Layer 3 of a small transformer language model trained on English Wikipedia (12 layers, counted from 0, width 128).
A neuron's activation on a vector x is GELU(weights . x + bias), where the dot is the dot product.

Input weights of the MLP neurons that the questions are about. A number n stands for (n - 128) times 0.004.
n3 (bias -0.109): 129, 115, 69, 124, 93, 136, 142, 111, 111, 110, 116, 131, 50, 177, 140, 123, 118, 136, 98, 166, 152, 155, 136, 104, 141, 125, 127, 132, 114, 152, 171, 111, 112, 110, 139, 106, 79, 92, 64, 123, 83, 137, 80, 142, 145, 120, 80, 149, 121, 140, 130, 63, 176, 149, 133, 126, 127, 178, 95, 145, 175, 160, 108, 121, 102, 78, 171, 149, 167, 182, 119, 96, 126, 96, 98, 71, 115, 93, 102, 149, 139, 152, 101, 128, 168, 121, 190, 179, 99, 122, 126, 138, 84, 112, 132, 119, 133, 97, 86, 77, 169, 161, 138, 101, 168, 123, 112, 155, 110, 120, 167, 159, 93, 136, 138, 126, 165, 119, 113, 150, 135, 157, 116, 132, 70, 155, 119, 114
n38 (bias -0.308): 119, 123, 102, 115, 132, 155, 96, 90, 169, 142, 107, 150, 101, 162, 197, 95, 146, 152, 81, 122, 133, 119, 114, 95, 145, 115, 113, 156, 126, 135, 119, 167, 185, 174, 147, 99, 112, 133, 140, 142, 109, 157, 68, 123, 117, 175, 158, 83, 150, 133, 119, 109, 137, 108, 132, 134, 122, 96, 123, 141, 105, 126, 133, 130, 82, 106, 131, 189, 138, 157, 138, 119, 121, 123, 157, 142, 143, 57, 117, 125, 114, 96, 137, 129, 139, 144, 79, 158, 123, 164, 92, 127, 110, 124, 183, 104, 145, 97, 145, 99, 124, 100, 155, 128, 134, 130, 139, 95, 153, 157, 114, 152, 145, 105, 126, 137, 154, 141, 125, 134, 135, 78, 162, 92, 179, 113, 145, 150
n52 (bias -0.343): 120, 142, 160, 145, 109, 84, 158, 80, 99, 65, 104, 133, 138, 155, 110, 184, 168, 62, 80, 124, 114, 72, 175, 132, 87, 119, 115, 105, 117, 169, 144, 177, 103, 145, 134, 123, 143, 117, 91, 128, 44, 121, 101, 179, 107, 167, 139, 116, 125, 124, 180, 165, 185, 121, 198, 122, 137, 115, 93, 139, 109, 110, 155, 149, 97, 74, 154, 149, 167, 121, 88, 113, 108, 118, 147, 173, 134, 147, 104, 113, 135, 166, 99, 177, 109, 84, 65, 90, 154, 164, 133, 86, 100, 134, 153, 145, 126, 134, 136, 114, 86, 99, 89, 180, 104, 132, 145, 79, 115, 87, 182, 128, 141, 154, 154, 152, 127, 141, 151, 181, 180, 116, 148, 163, 196, 79, 114, 164
n55 (bias -0.186): 209, 66, 136, 139, 131, 102, 104, 137, 107, 109, 135, 125, 119, 129, 144, 167, 139, 93, 108, 141, 131, 140, 139, 158, 132, 127, 110, 132, 106, 113, 165, 121, 147, 129, 107, 116, 135, 140, 99, 81, 129, 121, 135, 121, 133, 94, 150, 127, 118, 127, 164, 106, 147, 146, 134, 116, 119, 149, 144, 128, 153, 169, 108, 137, 111, 164, 103, 122, 106, 126, 142, 71, 187, 113, 134, 132, 107, 153, 146, 129, 154, 143, 118, 140, 103, 125, 127, 111, 95, 114, 90, 118, 78, 115, 131, 162, 123, 153, 152, 98, 124, 157, 134, 86, 137, 142, 148, 156, 104, 123, 82, 151, 149, 142, 144, 106, 144, 108, 147, 158, 126, 109, 97, 105, 106, 158, 119, 129
n116 (bias -0.104): 118, 117, 136, 139, 179, 130, 100, 188, 152, 173, 141, 145, 111, 151, 98, 142, 178, 130, 113, 70, 99, 132, 100, 126, 136, 129, 122, 124, 93, 82, 159, 136, 169, 119, 102, 161, 162, 95, 167, 119, 142, 120, 150, 90, 94, 134, 156, 102, 144, 123, 136, 79, 123, 180, 114, 121, 162, 164, 98, 128, 128, 99, 123, 149, 92, 161, 147, 112, 179, 186, 155, 105, 170, 143, 99, 109, 86, 141, 137, 108, 152, 138, 100, 120, 113, 142, 198, 101, 139, 116, 130, 133, 156, 144, 94, 124, 122, 150, 124, 156, 130, 119, 44, 155, 100, 130, 83, 169, 110, 99, 92, 188, 140, 100, 117, 105, 104, 117, 155, 101, 114, 118, 152, 89, 119, 110, 153, 103
n132 (bias -0.145): 121, 97, 154, 139, 144, 172, 105, 165, 98, 105, 117, 124, 157, 104, 134, 112, 126, 77, 162, 96, 141, 88, 188, 130, 127, 99, 168, 101, 141, 152, 134, 206, 122, 189, 119, 102, 144, 117, 96, 110, 98, 164, 180, 71, 143, 100, 151, 80, 139, 145, 145, 138, 125, 213, 164, 85, 120, 119, 157, 119, 141, 134, 73, 88, 147, 159, 115, 134, 119, 99, 127, 96, 109, 143, 181, 143, 131, 123, 126, 129, 153, 112, 138, 135, 134, 88, 142, 176, 106, 64, 137, 147, 165, 137, 155, 158, 128, 156, 133, 107, 82, 119, 115, 95, 103, 100, 115, 126, 136, 110, 114, 95, 125, 149, 146, 175, 138, 139, 123, 65, 111, 155, 60, 130, 131, 143, 152, 146
n178 (bias -0.164): 148, 138, 102, 97, 156, 121, 185, 120, 130, 124, 99, 103, 102, 117, 145, 58, 128, 150, 161, 171, 122, 96, 163, 96, 157, 112, 121, 151, 169, 106, 38, 112, 154, 127, 109, 90, 187, 106, 121, 117, 98, 149, 123, 111, 136, 156, 92, 168, 202, 116, 107, 156, 181, 173, 144, 110, 94, 67, 92, 69, 164, 95, 137, 150, 126, 149, 201, 91, 161, 134, 130, 75, 122, 147, 147, 53, 116, 146, 56, 158, 108, 130, 181, 182, 132, 134, 124, 151, 122, 146, 178, 150, 96, 105, 108, 95, 175, 137, 107, 95, 128, 141, 95, 157, 138, 174, 77, 151, 135, 140, 136, 79, 152, 188, 199, 113, 129, 157, 97, 95, 99, 157, 146, 128, 155, 164, 129, 122
n183 (bias -0.036): 162, 104, 112, 103, 106, 80, 88, 136, 131, 168, 126, 126, 145, 163, 127, 149, 147, 116, 134, 130, 112, 121, 149, 143, 148, 134, 124, 152, 103, 91, 122, 116, 145, 166, 116, 86, 138, 127, 130, 132, 116, 125, 122, 134, 139, 131, 98, 145, 131, 149, 116, 175, 74, 114, 114, 135, 113, 116, 120, 63, 93, 91, 150, 170, 108, 133, 181, 164, 122, 131, 143, 130, 130, 69, 115, 92, 129, 128, 101, 174, 98, 104, 71, 101, 160, 99, 212, 174, 136, 183, 103, 146, 124, 184, 103, 123, 151, 147, 119, 80, 104, 100, 120, 96, 127, 134, 103, 121, 110, 128, 151, 138, 125, 167, 156, 83, 132, 69, 86, 81, 117, 127, 175, 163, 152, 128, 157, 121
n192 (bias -0.155): 109, 157, 121, 114, 132, 114, 135, 140, 153, 117, 148, 102, 86, 132, 127, 129, 139, 122, 129, 113, 120, 143, 148, 99, 148, 138, 137, 115, 129, 142, 137, 160, 132, 117, 134, 166, 123, 168, 160, 96, 171, 175, 138, 157, 147, 120, 141, 94, 137, 76, 78, 117, 99, 86, 127, 139, 130, 90, 115, 147, 97, 122, 96, 155, 79, 135, 111, 99, 136, 90, 148, 117, 124, 115, 177, 138, 118, 138, 126, 133, 162, 112, 152, 127, 87, 117, 174, 144, 74, 115, 111, 149, 104, 194, 111, 123, 151, 151, 201, 107, 163, 149, 58, 71, 141, 107, 137, 85, 135, 116, 101, 161, 122, 163, 169, 118, 109, 118, 124, 145, 126, 98, 136, 121, 133, 114, 159, 156
n219 (bias -0.183): 149, 157, 138, 134, 140, 192, 27, 118, 158, 124, 158, 126, 186, 59, 76, 133, 146, 112, 96, 149, 127, 125, 80, 131, 115, 131, 160, 106, 104, 109, 147, 146, 58, 94, 124, 102, 164, 132, 107, 123, 123, 116, 111, 138, 152, 118, 59, 167, 84, 189, 120, 99, 174, 122, 245, 118, 108, 169, 120, 154, 104, 121, 117, 165, 170, 135, 120, 119, 148, 149, 149, 91, 64, 161, 112, 101, 133, 89, 115, 101, 129, 92, 155, 117, 171, 140, 144, 123, 61, 150, 112, 173, 144, 145, 142, 109, 74, 101, 118, 110, 222, 139, 107, 148, 111, 78, 141, 122, 98, 70, 127, 130, 134, 112, 133, 149, 150, 121, 129, 107, 150, 128, 155, 135, 91, 168, 139, 108
n226 (bias -0.196): 138, 146, 182, 109, 115, 161, 98, 137, 142, 242, 150, 180, 106, 98, 158, 122, 112, 112, 129, 115, 167, 98, 109, 105, 122, 148, 163, 109, 90, 132, 141, 87, 105, 168, 153, 89, 156, 132, 139, 178, 109, 86, 122, 106, 75, 142, 135, 116, 104, 187, 138, 138, 187, 162, 124, 122, 47, 145, 186, 99, 106, 73, 138, 128, 154, 141, 69, 113, 98, 135, 121, 104, 162, 152, 119, 183, 92, 144, 135, 124, 175, 141, 152, 146, 145, 105, 143, 115, 114, 190, 124, 129, 132, 142, 120, 152, 124, 111, 104, 113, 113, 108, 96, 91, 134, 83, 122, 126, 113, 116, 101, 133, 168, 112, 85, 131, 103, 120, 107, 100, 115, 112, 119, 184, 105, 132, 111, 126
n230 (bias -0.119): 162, 118, 148, 177, 140, 164, 109, 122, 141, 161, 117, 129, 100, 145, 123, 107, 103, 96, 146, 151, 121, 102, 132, 88, 167, 149, 139, 103, 140, 159, 170, 146, 145, 124, 85, 115, 137, 114, 76, 151, 145, 140, 159, 138, 115, 131, 164, 133, 135, 143, 93, 112, 144, 147, 102, 142, 109, 130, 123, 150, 81, 119, 119, 121, 133, 145, 103, 86, 120, 136, 136, 92, 146, 145, 154, 125, 107, 115, 143, 139, 145, 81, 151, 141, 149, 123, 88, 130, 155, 79, 128, 90, 117, 122, 115, 81, 174, 119, 121, 142, 110, 121, 183, 91, 148, 147, 123, 112, 105, 167, 107, 181, 143, 127, 135, 155, 185, 145, 116, 107, 169, 82, 123, 60, 118, 150, 152, 121
n244 (bias -0.133): 188, 130, 153, 118, 167, 104, 56, 148, 171, 72, 163, 95, 114, 120, 114, 121, 170, 146, 73, 103, 111, 140, 164, 142, 127, 127, 95, 116, 150, 89, 126, 151, 133, 94, 137, 118, 100, 132, 142, 83, 126, 133, 114, 66, 123, 158, 137, 120, 120, 115, 145, 137, 104, 183, 146, 154, 125, 164, 140, 101, 139, 99, 111, 161, 125, 154, 154, 84, 108, 110, 95, 113, 161, 163, 169, 42, 169, 127, 158, 144, 162, 99, 116, 193, 166, 148, 111, 127, 131, 98, 175, 156, 182, 140, 141, 136, 128, 111, 184, 140, 159, 137, 131, 158, 92, 153, 153, 133, 95, 191, 108, 131, 117, 152, 138, 74, 91, 110, 140, 111, 76, 112, 176, 82, 133, 131, 183, 85
n253 (bias -0.280): 76, 177, 149, 137, 111, 73, 82, 93, 119, 161, 108, 170, 172, 98, 147, 116, 138, 161, 133, 100, 102, 186, 113, 67, 163, 135, 130, 124, 92, 95, 71, 125, 152, 131, 127, 108, 81, 121, 139, 93, 56, 107, 159, 114, 189, 248, 149, 126, 194, 115, 166, 120, 101, 164, 162, 132, 159, 150, 154, 84, 60, 154, 169, 90, 121, 150, 146, 130, 158, 181, 181, 118, 169, 130, 152, 114, 162, 84, 96, 126, 180, 140, 165, 123, 193, 176, 34, 154, 86, 103, 141, 169, 129, 134, 143, 211, 121, 174, 25, 107, 148, 63, 100, 153, 196, 180, 141, 111, 89, 134, 59, 135, 112, 142, 173, 132, 140, 100, 94, 197, 118, 124, 148, 159, 126, 90, 147, 130
n296 (bias -0.197): 191, 128, 148, 104, 97, 133, 123, 117, 131, 115, 117, 109, 135, 162, 66, 80, 159, 135, 108, 181, 168, 129, 133, 83, 119, 187, 103, 158, 161, 171, 125, 85, 99, 98, 101, 113, 134, 175, 71, 72, 96, 152, 112, 99, 76, 64, 115, 151, 97, 124, 129, 157, 154, 130, 152, 116, 104, 145, 118, 136, 147, 77, 155, 154, 137, 138, 171, 166, 142, 113, 138, 124, 176, 118, 170, 115, 140, 122, 146, 103, 143, 170, 144, 96, 120, 136, 84, 190, 130, 167, 140, 133, 129, 139, 82, 119, 115, 137, 155, 142, 98, 134, 135, 155, 119, 163, 140, 131, 150, 92, 111, 137, 125, 159, 145, 143, 112, 126, 119, 139, 63, 124, 182, 152, 157, 123, 110, 149
n323 (bias -0.175): 103, 152, 111, 136, 102, 143, 85, 150, 118, 138, 122, 99, 140, 113, 93, 157, 134, 140, 110, 105, 141, 161, 121, 102, 132, 111, 117, 151, 106, 68, 125, 97, 129, 91, 161, 154, 143, 153, 148, 146, 142, 127, 116, 122, 103, 135, 119, 111, 126, 141, 111, 137, 158, 126, 146, 152, 110, 140, 126, 196, 125, 124, 139, 124, 126, 113, 96, 161, 137, 137, 127, 143, 127, 125, 84, 167, 121, 125, 140, 136, 156, 162, 78, 118, 144, 163, 151, 143, 115, 101, 113, 109, 106, 129, 159, 141, 120, 132, 124, 123, 101, 126, 85, 176, 65, 149, 114, 150, 112, 132, 117, 175, 167, 125, 156, 81, 147, 135, 145, 177, 119, 110, 121, 112, 166, 121, 131, 88
n377 (bias -0.054): 136, 143, 136, 114, 120, 111, 155, 122, 112, 83, 146, 115, 156, 125, 124, 145, 132, 75, 134, 139, 94, 113, 84, 119, 115, 101, 128, 155, 105, 146, 127, 121, 144, 99, 114, 127, 134, 149, 143, 184, 112, 155, 122, 183, 122, 175, 136, 140, 128, 155, 118, 150, 134, 123, 170, 173, 122, 101, 82, 118, 148, 109, 144, 105, 133, 80, 111, 78, 85, 90, 142, 110, 115, 162, 138, 165, 121, 143, 127, 173, 116, 122, 145, 179, 145, 158, 124, 119, 193, 116, 138, 150, 97, 102, 99, 108, 155, 87, 101, 160, 124, 147, 85, 100, 129, 117, 90, 112, 99, 130, 162, 128, 142, 131, 132, 153, 139, 81, 95, 114, 137, 132, 131, 108, 116, 118, 140, 124
n386 (bias -0.146): 84, 111, 145, 115, 137, 106, 139, 135, 193, 120, 132, 135, 140, 181, 136, 131, 116, 117, 136, 116, 135, 145, 105, 108, 113, 101, 164, 100, 98, 120, 113, 146, 124, 170, 140, 138, 99, 122, 162, 112, 139, 153, 133, 116, 124, 126, 131, 89, 122, 151, 157, 126, 166, 159, 91, 94, 147, 154, 169, 138, 111, 108, 53, 70, 139, 107, 102, 157, 148, 134, 87, 111, 123, 133, 104, 114, 67, 90, 127, 145, 119, 112, 97, 122, 160, 145, 166, 155, 140, 98, 169, 177, 93, 102, 137, 188, 102, 125, 129, 115, 125, 104, 162, 137, 114, 102, 121, 135, 117, 172, 148, 128, 105, 122, 77, 158, 125, 168, 133, 130, 126, 109, 126, 135, 106, 143, 108, 132
n390 (bias -0.150): 126, 116, 105, 109, 157, 155, 124, 116, 137, 180, 144, 139, 140, 116, 91, 110, 140, 101, 136, 155, 121, 117, 127, 153, 106, 173, 134, 81, 103, 97, 96, 115, 110, 132, 167, 94, 139, 108, 117, 94, 109, 122, 135, 120, 146, 200, 141, 97, 134, 141, 98, 101, 115, 126, 138, 114, 136, 134, 188, 147, 181, 108, 112, 123, 152, 102, 143, 100, 121, 124, 137, 133, 117, 161, 133, 181, 124, 107, 125, 151, 107, 132, 148, 159, 140, 169, 107, 99, 74, 143, 114, 102, 144, 163, 170, 131, 127, 150, 172, 132, 154, 126, 66, 115, 161, 109, 126, 90, 123, 116, 140, 88, 120, 151, 168, 177, 117, 124, 114, 146, 127, 124, 134, 116, 112, 103, 93, 94

Each question shows a token from some text and the vector x that enters the MLP there. A number n stands for (n - 128) times 0.045.

"160": 166, 132, 100, 154, 139, 123, 147, 129, 47, 111, 164, 118, 117, 128, 119, 103, 103, 132, 147, 140, 143, 84, 124, 139, 158, 148, 129, 136, 167, 117, 101, 94, 147, 133, 84, 101, 124, 149, 96, 133, 122, 143, 158, 84, 104, 150, 108, 95, 102, 108, 174, 128, 82, 145, 68, 185, 102, 143, 132, 146, 104, 152, 111, 95, 123, 137, 110, 112, 152, 110, 117, 145, 121, 138, 131, 160, 127, 153, 159, 118, 89, 98, 123, 85, 104, 106, 159, 131, 118, 115, 163, 164, 137, 127, 135, 106, 130, 109, 141, 147, 175, 151, 165, 159, 142, 143, 153, 86, 174, 95, 129, 123, 113, 121, 126, 111, 101, 119, 176, 143, 113, 115, 125, 162, 114, 111, 114, 116
The neuron with the highest activation: n296

"air": 140, 140, 124, 144, 121, 107, 140, 150, 63, 103, 175, 152, 140, 147, 125, 126, 104, 135, 145, 123, 144, 106, 139, 133, 129, 129, 129, 155, 148, 114, 99, 96, 132, 150, 88, 111, 122, 143, 130, 145, 130, 99, 157, 75, 135, 169, 149, 106, 99, 111, 157, 122, 129, 102, 94, 174, 125, 147, 137, 138, 99, 173, 101, 116, 103, 123, 113, 102, 111, 113, 137, 150, 128, 131, 89, 167, 127, 150, 133, 119, 85, 96, 98, 109, 113, 141, 158, 125, 128, 123, 137, 149, 145, 94, 100, 102, 140, 116, 112, 160, 175, 145, 169, 138, 149, 121, 183, 121, 199, 94, 134, 166, 106, 99, 131, 110, 143, 121, 150, 123, 138, 112, 142, 150, 85, 109, 132, 76
The neuron with the highest activation: n377

"hold": 139, 145, 126, 139, 153, 138, 140, 123, 85, 99, 141, 149, 130, 125, 120, 138, 129, 113, 130, 118, 114, 101, 155, 129, 117, 126, 106, 170, 153, 133, 95, 90, 154, 96, 86, 129, 126, 116, 135, 117, 171, 109, 136, 85, 152, 166, 136, 132, 106, 127, 188, 140, 77, 119, 102, 152, 113, 116, 129, 161, 101, 147, 97, 83, 128, 150, 89, 128, 124, 111, 169, 124, 116, 125, 114, 160, 113, 151, 112, 127, 77, 103, 127, 136, 70, 113, 155, 98, 115, 131, 143, 182, 108, 96, 113, 94, 138, 105, 138, 153, 170, 140, 169, 154, 161, 124, 169, 139, 191, 109, 135, 177, 135, 98, 112, 109, 122, 102, 184, 137, 124, 114, 136, 146, 94, 106, 124, 97
The three highest activations, in order: n55, n377, n116

" of": 109, 147, 128, 142, 139, 116, 162, 118, 60, 99, 146, 132, 134, 117, 113, 107, 133, 145, 161, 141, 122, 104, 166, 107, 122, 120, 116, 134, 150, 135, 106, 117, 167, 143, 111, 139, 146, 130, 128, 115, 90, 109, 151, 84, 127, 184, 103, 119, 113, 118, 186, 157, 97, 118, 136, 139, 122, 114, 128, 169, 106, 157, 97, 100, 107, 139, 127, 118, 124, 103, 136, 143, 141, 125, 87, 178, 140, 135, 111, 117, 106, 116, 120, 112, 95, 107, 159, 119, 122, 117, 142, 147, 127, 116, 101, 64, 123, 109, 135, 113, 165, 120, 167, 146, 139, 137, 151, 123, 213, 87, 144, 169, 131, 117, 152, 103, 142, 116, 153, 130, 149, 120, 134, 143, 138, 109, 133, 106
Which two neurons fire most, strongest first? n52, n178

" prov": 118, 122, 109, 140, 187, 106, 153, 128, 103, 134, 103, 144, 130, 120, 168, 102, 127, 140, 137, 122, 148, 116, 144, 134, 127, 111, 73, 177, 143, 137, 103, 128, 161, 135, 116, 129, 124, 96, 148, 131, 153, 121, 159, 70, 129, 166, 118, 133, 68, 97, 152, 119, 90, 108, 105, 172, 113, 117, 122, 135, 114, 151, 111, 131, 144, 163, 122, 145, 128, 104, 130, 180, 101, 121, 98, 147, 103, 146, 124, 123, 91, 91, 117, 94, 99, 125, 160, 114, 132, 143, 138, 152, 135, 88, 121, 96, 117, 104, 113, 108, 182, 109, 168, 138, 151, 138, 184, 103, 196, 104, 158, 146, 158, 134, 85, 94, 122, 119, 163, 135, 141, 136, 133, 171, 97, 96, 110, 97
The most active neuron and its activation: n183, at about 0.11

" rest": 148, 123, 148, 147, 149, 110, 143, 127, 98, 127, 125, 147, 118, 145, 148, 106, 117, 138, 134, 126, 133, 123, 132, 98, 133, 125, 102, 156, 138, 143, 108, 133, 134, 123, 138, 127, 123, 120, 142, 151, 161, 120, 143, 86, 165, 177, 117, 118, 97, 113, 153, 130, 114, 129, 99, 142, 118, 93, 151, 139, 112, 150, 104, 97, 124, 133, 120, 117, 133, 126, 125, 144, 125, 115, 112, 159, 132, 138, 141, 97, 81, 84, 84, 133, 43, 96, 158, 97, 96, 126, 155, 145, 147, 99, 116, 95, 131, 92, 124, 125, 194, 130, 170, 155, 172, 124, 180, 86, 209, 83, 112, 168, 127, 110, 124, 101, 114, 115, 157, 161, 151, 118, 93, 164, 107, 102, 120, 120
The neuron with the highest activation: n192

"ole": 143, 114, 113, 159, 136, 114, 133, 128, 59, 104, 149, 137, 163, 118, 131, 107, 121, 126, 155, 125, 139, 96, 134, 125, 125, 132, 151, 138, 127, 113, 93, 101, 138, 141, 92, 103, 148, 133, 132, 138, 138, 110, 142, 76, 127, 163, 131, 113, 103, 124, 180, 148, 135, 109, 86, 157, 146, 144, 98, 156, 112, 170, 94, 112, 112, 134, 92, 107, 130, 116, 119, 142, 120, 138, 91, 175, 155, 161, 125, 140, 63, 99, 115, 135, 105, 147, 153, 120, 132, 99, 137, 145, 103, 112, 106, 99, 117, 113, 123, 141, 180, 143, 177, 157, 159, 121, 145, 139, 205, 105, 124, 167, 108, 96, 109, 99, 148, 141, 186, 134, 143, 133, 138, 126, 90, 84, 133, 111
The three highest activations, in order: n377, n386, n55

" is": 124, 129, 130, 159, 156, 145, 140, 119, 99, 109, 143, 139, 152, 130, 119, 108, 111, 133, 153, 128, 112, 131, 167, 114, 113, 121, 112, 146, 151, 143, 103, 86, 132, 114, 100, 136, 156, 149, 148, 129, 110, 132, 131, 94, 124, 175, 97, 117, 116, 109, 158, 158, 133, 114, 111, 167, 129, 123, 115, 148, 95, 183, 113, 87, 132, 152, 130, 107, 129, 90, 143, 131, 114, 123, 91, 155, 136, 115, 133, 126, 101, 96, 126, 105, 100, 100, 158, 90, 138, 107, 139, 166, 152, 147, 103, 92, 92, 109, 120, 107, 182, 128, 177, 159, 153, 123, 148, 93, 163, 101, 133, 149, 141, 113, 110, 110, 152, 99, 121, 150, 157, 122, 143, 181, 74, 122, 130, 122
The most active neuron and its activation: n219, at about 1.1

" East": 145, 97, 141, 154, 123, 103, 123, 139, 50, 118, 155, 143, 132, 124, 120, 101, 138, 127, 155, 150, 146, 102, 147, 106, 116, 136, 95, 156, 150, 134, 96, 118, 154, 119, 133, 182, 159, 95, 131, 135, 152, 95, 155, 95, 128, 180, 104, 123, 101, 121, 124, 157, 130, 137, 95, 157, 94, 121, 144, 150, 103, 186, 118, 81, 96, 133, 110, 112, 147, 100, 110, 190, 121, 140, 112, 139, 124, 130, 108, 136, 95, 118, 147, 115, 59, 79, 158, 128, 140, 110, 154, 149, 102, 131, 131, 89, 135, 126, 134, 138, 183, 136, 161, 138, 151, 124, 168, 70, 184, 106, 126, 125, 118, 99, 123, 90, 126, 125, 155, 145, 137, 107, 130, 155, 108, 121, 90, 110
The neuron with the highest activation: n192

"oring": 162, 146, 133, 161, 164, 102, 129, 122, 65, 107, 160, 133, 128, 121, 158, 116, 123, 127, 147, 126, 123, 110, 141, 118, 143, 131, 123, 143, 128, 111, 95, 140, 136, 143, 94, 103, 141, 127, 111, 134, 139, 100, 133, 69, 108, 172, 119, 99, 117, 120, 177, 122, 113, 109, 90, 162, 153, 126, 135, 154, 115, 134, 87, 108, 118, 148, 130, 122, 106, 94, 134, 154, 133, 117, 104, 172, 132, 141, 145, 131, 104, 94, 110, 132, 105, 142, 156, 106, 128, 120, 157, 145, 141, 94, 104, 90, 142, 112, 128, 146, 169, 132, 167, 161, 154, 108, 144, 146, 210, 94, 139, 167, 100, 89, 123, 112, 144, 120, 189, 125, 133, 119, 133, 140, 90, 110, 150, 90
The three highest activations, in order: n116, n244, n230

"iers": 135, 127, 126, 172, 163, 108, 139, 163, 77, 103, 157, 165, 118, 125, 108, 94, 91, 121, 154, 108, 116, 84, 167, 122, 109, 143, 134, 132, 137, 148, 97, 106, 165, 107, 128, 123, 147, 128, 136, 123, 142, 122, 140, 73, 137, 176, 130, 96, 119, 121, 181, 142, 104, 109, 103, 142, 118, 139, 127, 163, 108, 181, 85, 112, 121, 136, 152, 118, 112, 115, 154, 161, 117, 119, 84, 161, 140, 151, 129, 107, 79, 96, 153, 144, 54, 152, 149, 102, 118, 134, 150, 134, 125, 123, 116, 87, 120, 99, 131, 141, 165, 126, 178, 159, 135, 109, 141, 124, 213, 114, 126, 151, 137, 100, 100, 126, 135, 114, 178, 135, 135, 114, 136, 142, 120, 102, 124, 86
The most active neuron and its activation: n116, at about 0.22

" and": 127, 132, 125, 150, 143, 134, 140, 113, 82, 118, 117, 130, 121, 132, 119, 108, 93, 136, 173, 138, 134, 110, 177, 91, 114, 113, 109, 157, 163, 133, 103, 109, 170, 171, 114, 116, 158, 158, 128, 132, 129, 114, 176, 85, 109, 165, 129, 130, 95, 134, 181, 139, 139, 135, 98, 137, 117, 105, 129, 149, 102, 158, 99, 85, 120, 175, 130, 132, 132, 84, 134, 159, 113, 122, 92, 167, 151, 139, 115, 122, 97, 100, 108, 131, 138, 119, 154, 120, 117, 108, 177, 156, 132, 86, 103, 73, 109, 95, 121, 117, 175, 126, 160, 142, 135, 128, 147, 148, 209, 110, 131, 140, 135, 125, 98, 127, 127, 110, 152, 139, 108, 128, 132, 162, 99, 69, 136, 121
The three highest activations, in order: n132, n178, n386

"14": 159, 122, 109, 166, 166, 97, 135, 135, 59, 108, 174, 115, 123, 128, 134, 101, 105, 129, 147, 145, 140, 108, 155, 138, 107, 117, 146, 141, 176, 141, 95, 101, 169, 138, 104, 105, 155, 139, 116, 122, 131, 137, 172, 79, 110, 171, 118, 116, 87, 89, 156, 104, 102, 128, 65, 131, 105, 155, 145, 149, 109, 163, 121, 87, 116, 130, 126, 119, 132, 126, 114, 127, 133, 118, 118, 142, 131, 124, 127, 124, 102, 115, 110, 93, 90, 103, 156, 122, 116, 127, 162, 142, 115, 123, 116, 106, 112, 94, 151, 131, 181, 157, 170, 141, 157, 120, 152, 98, 176, 75, 144, 159, 121, 116, 126, 87, 131, 138, 163, 149, 128, 122, 118, 191, 123, 114, 109, 109
Which two neurons fire most, strongest first? n55, n3

"p": 123, 130, 123, 162, 133, 129, 135, 119, 108, 121, 168, 146, 159, 151, 144, 92, 106, 151, 128, 133, 122, 98, 161, 137, 137, 128, 120, 170, 158, 106, 97, 108, 147, 136, 133, 127, 121, 120, 117, 149, 137, 107, 186, 72, 136, 172, 113, 102, 122, 93, 163, 118, 139, 114, 88, 161, 74, 166, 115, 154, 115, 151, 109, 116, 108, 118, 119, 144, 110, 124, 125, 121, 114, 113, 76, 166, 125, 133, 143, 108, 108, 90, 110, 109, 97, 122, 154, 127, 129, 126, 118, 139, 136, 91, 119, 106, 116, 122, 151, 129, 169, 131, 179, 168, 144, 123, 170, 93, 203, 68, 134, 139, 144, 101, 113, 103, 141, 122, 154, 141, 150, 126, 95, 154, 92, 101, 133, 86
The neuron with the highest activation: n323

" a": 132, 130, 152, 150, 137, 137, 126, 116, 98, 113, 139, 151, 129, 126, 124, 105, 127, 151, 167, 123, 136, 104, 147, 140, 132, 117, 119, 163, 163, 145, 103, 113, 150, 129, 104, 123, 155, 117, 135, 105, 117, 108, 169, 97, 117, 167, 114, 138, 93, 101, 155, 132, 116, 127, 77, 150, 116, 167, 140, 158, 101, 170, 112, 96, 110, 114, 139, 126, 140, 87, 114, 113, 126, 126, 103, 173, 125, 111, 118, 121, 95, 101, 115, 103, 131, 132, 159, 124, 121, 128, 122, 157, 147, 138, 96, 72, 106, 106, 101, 127, 182, 154, 166, 134, 133, 134, 161, 109, 195, 91, 146, 120, 136, 105, 127, 100, 151, 124, 150, 136, 165, 113, 118, 145, 82, 132, 121, 112
The three highest activations, in order: n219, n3, n230

" as": 145, 138, 125, 136, 143, 140, 134, 99, 45, 131, 124, 158, 138, 130, 133, 109, 109, 146, 165, 153, 130, 130, 157, 128, 128, 117, 114, 162, 112, 137, 105, 113, 154, 154, 98, 143, 123, 140, 105, 147, 106, 96, 127, 75, 144, 184, 130, 120, 96, 103, 157, 149, 136, 131, 88, 164, 132, 144, 143, 150, 86, 167, 113, 112, 144, 139, 117, 120, 101, 92, 147, 138, 139, 124, 103, 157, 102, 126, 117, 116, 106, 108, 114, 113, 94, 127, 156, 102, 119, 146, 142, 147, 137, 101, 102, 85, 92, 116, 125, 119, 188, 150, 164, 133, 141, 112, 170, 144, 172, 108, 150, 141, 133, 111, 107, 94, 137, 124, 138, 144, 159, 117, 126, 156, 96, 126, 122, 110
The three highest activations, in order: n226, n55, n3

" ": 134, 131, 130, 130, 150, 129, 122, 124, 48, 106, 121, 108, 130, 137, 98, 95, 86, 134, 147, 154, 143, 77, 165, 115, 107, 109, 113, 168, 201, 98, 108, 99, 160, 112, 121, 129, 162, 135, 118, 92, 110, 109, 147, 84, 127, 176, 135, 120, 94, 118, 172, 124, 107, 154, 73, 155, 142, 131, 148, 146, 104, 169, 117, 97, 121, 147, 160, 138, 136, 114, 117, 159, 124, 108, 100, 163, 144, 134, 120, 135, 91, 79, 120, 106, 128, 82, 150, 110, 130, 119, 151, 143, 154, 100, 109, 99, 124, 78, 138, 119, 186, 139, 162, 147, 146, 105, 152, 132, 187, 94, 139, 143, 150, 114, 145, 115, 155, 123, 165, 151, 120, 132, 99, 184, 111, 120, 103, 131
Which two neurons fire most, strongest first? n132, n178

"-": 132, 128, 131, 136, 152, 131, 125, 118, 63, 145, 145, 168, 124, 125, 111, 100, 96, 145, 111, 120, 127, 106, 168, 98, 120, 101, 125, 179, 143, 118, 100, 105, 149, 139, 111, 139, 156, 134, 124, 125, 103, 100, 170, 85, 149, 185, 134, 98, 103, 113, 174, 126, 123, 121, 92, 151, 107, 138, 139, 146, 92, 181, 132, 83, 125, 147, 112, 139, 111, 117, 150, 170, 139, 111, 85, 175, 123, 129, 124, 146, 118, 76, 116, 120, 145, 120, 146, 118, 118, 116, 159, 152, 148, 93, 123, 100, 109, 108, 114, 125, 182, 129, 175, 139, 163, 124, 161, 126, 169, 80, 130, 157, 150, 93, 133, 96, 138, 114, 164, 157, 132, 111, 113, 157, 105, 105, 117, 132
Which two neurons fire most, strongest first? n253, n226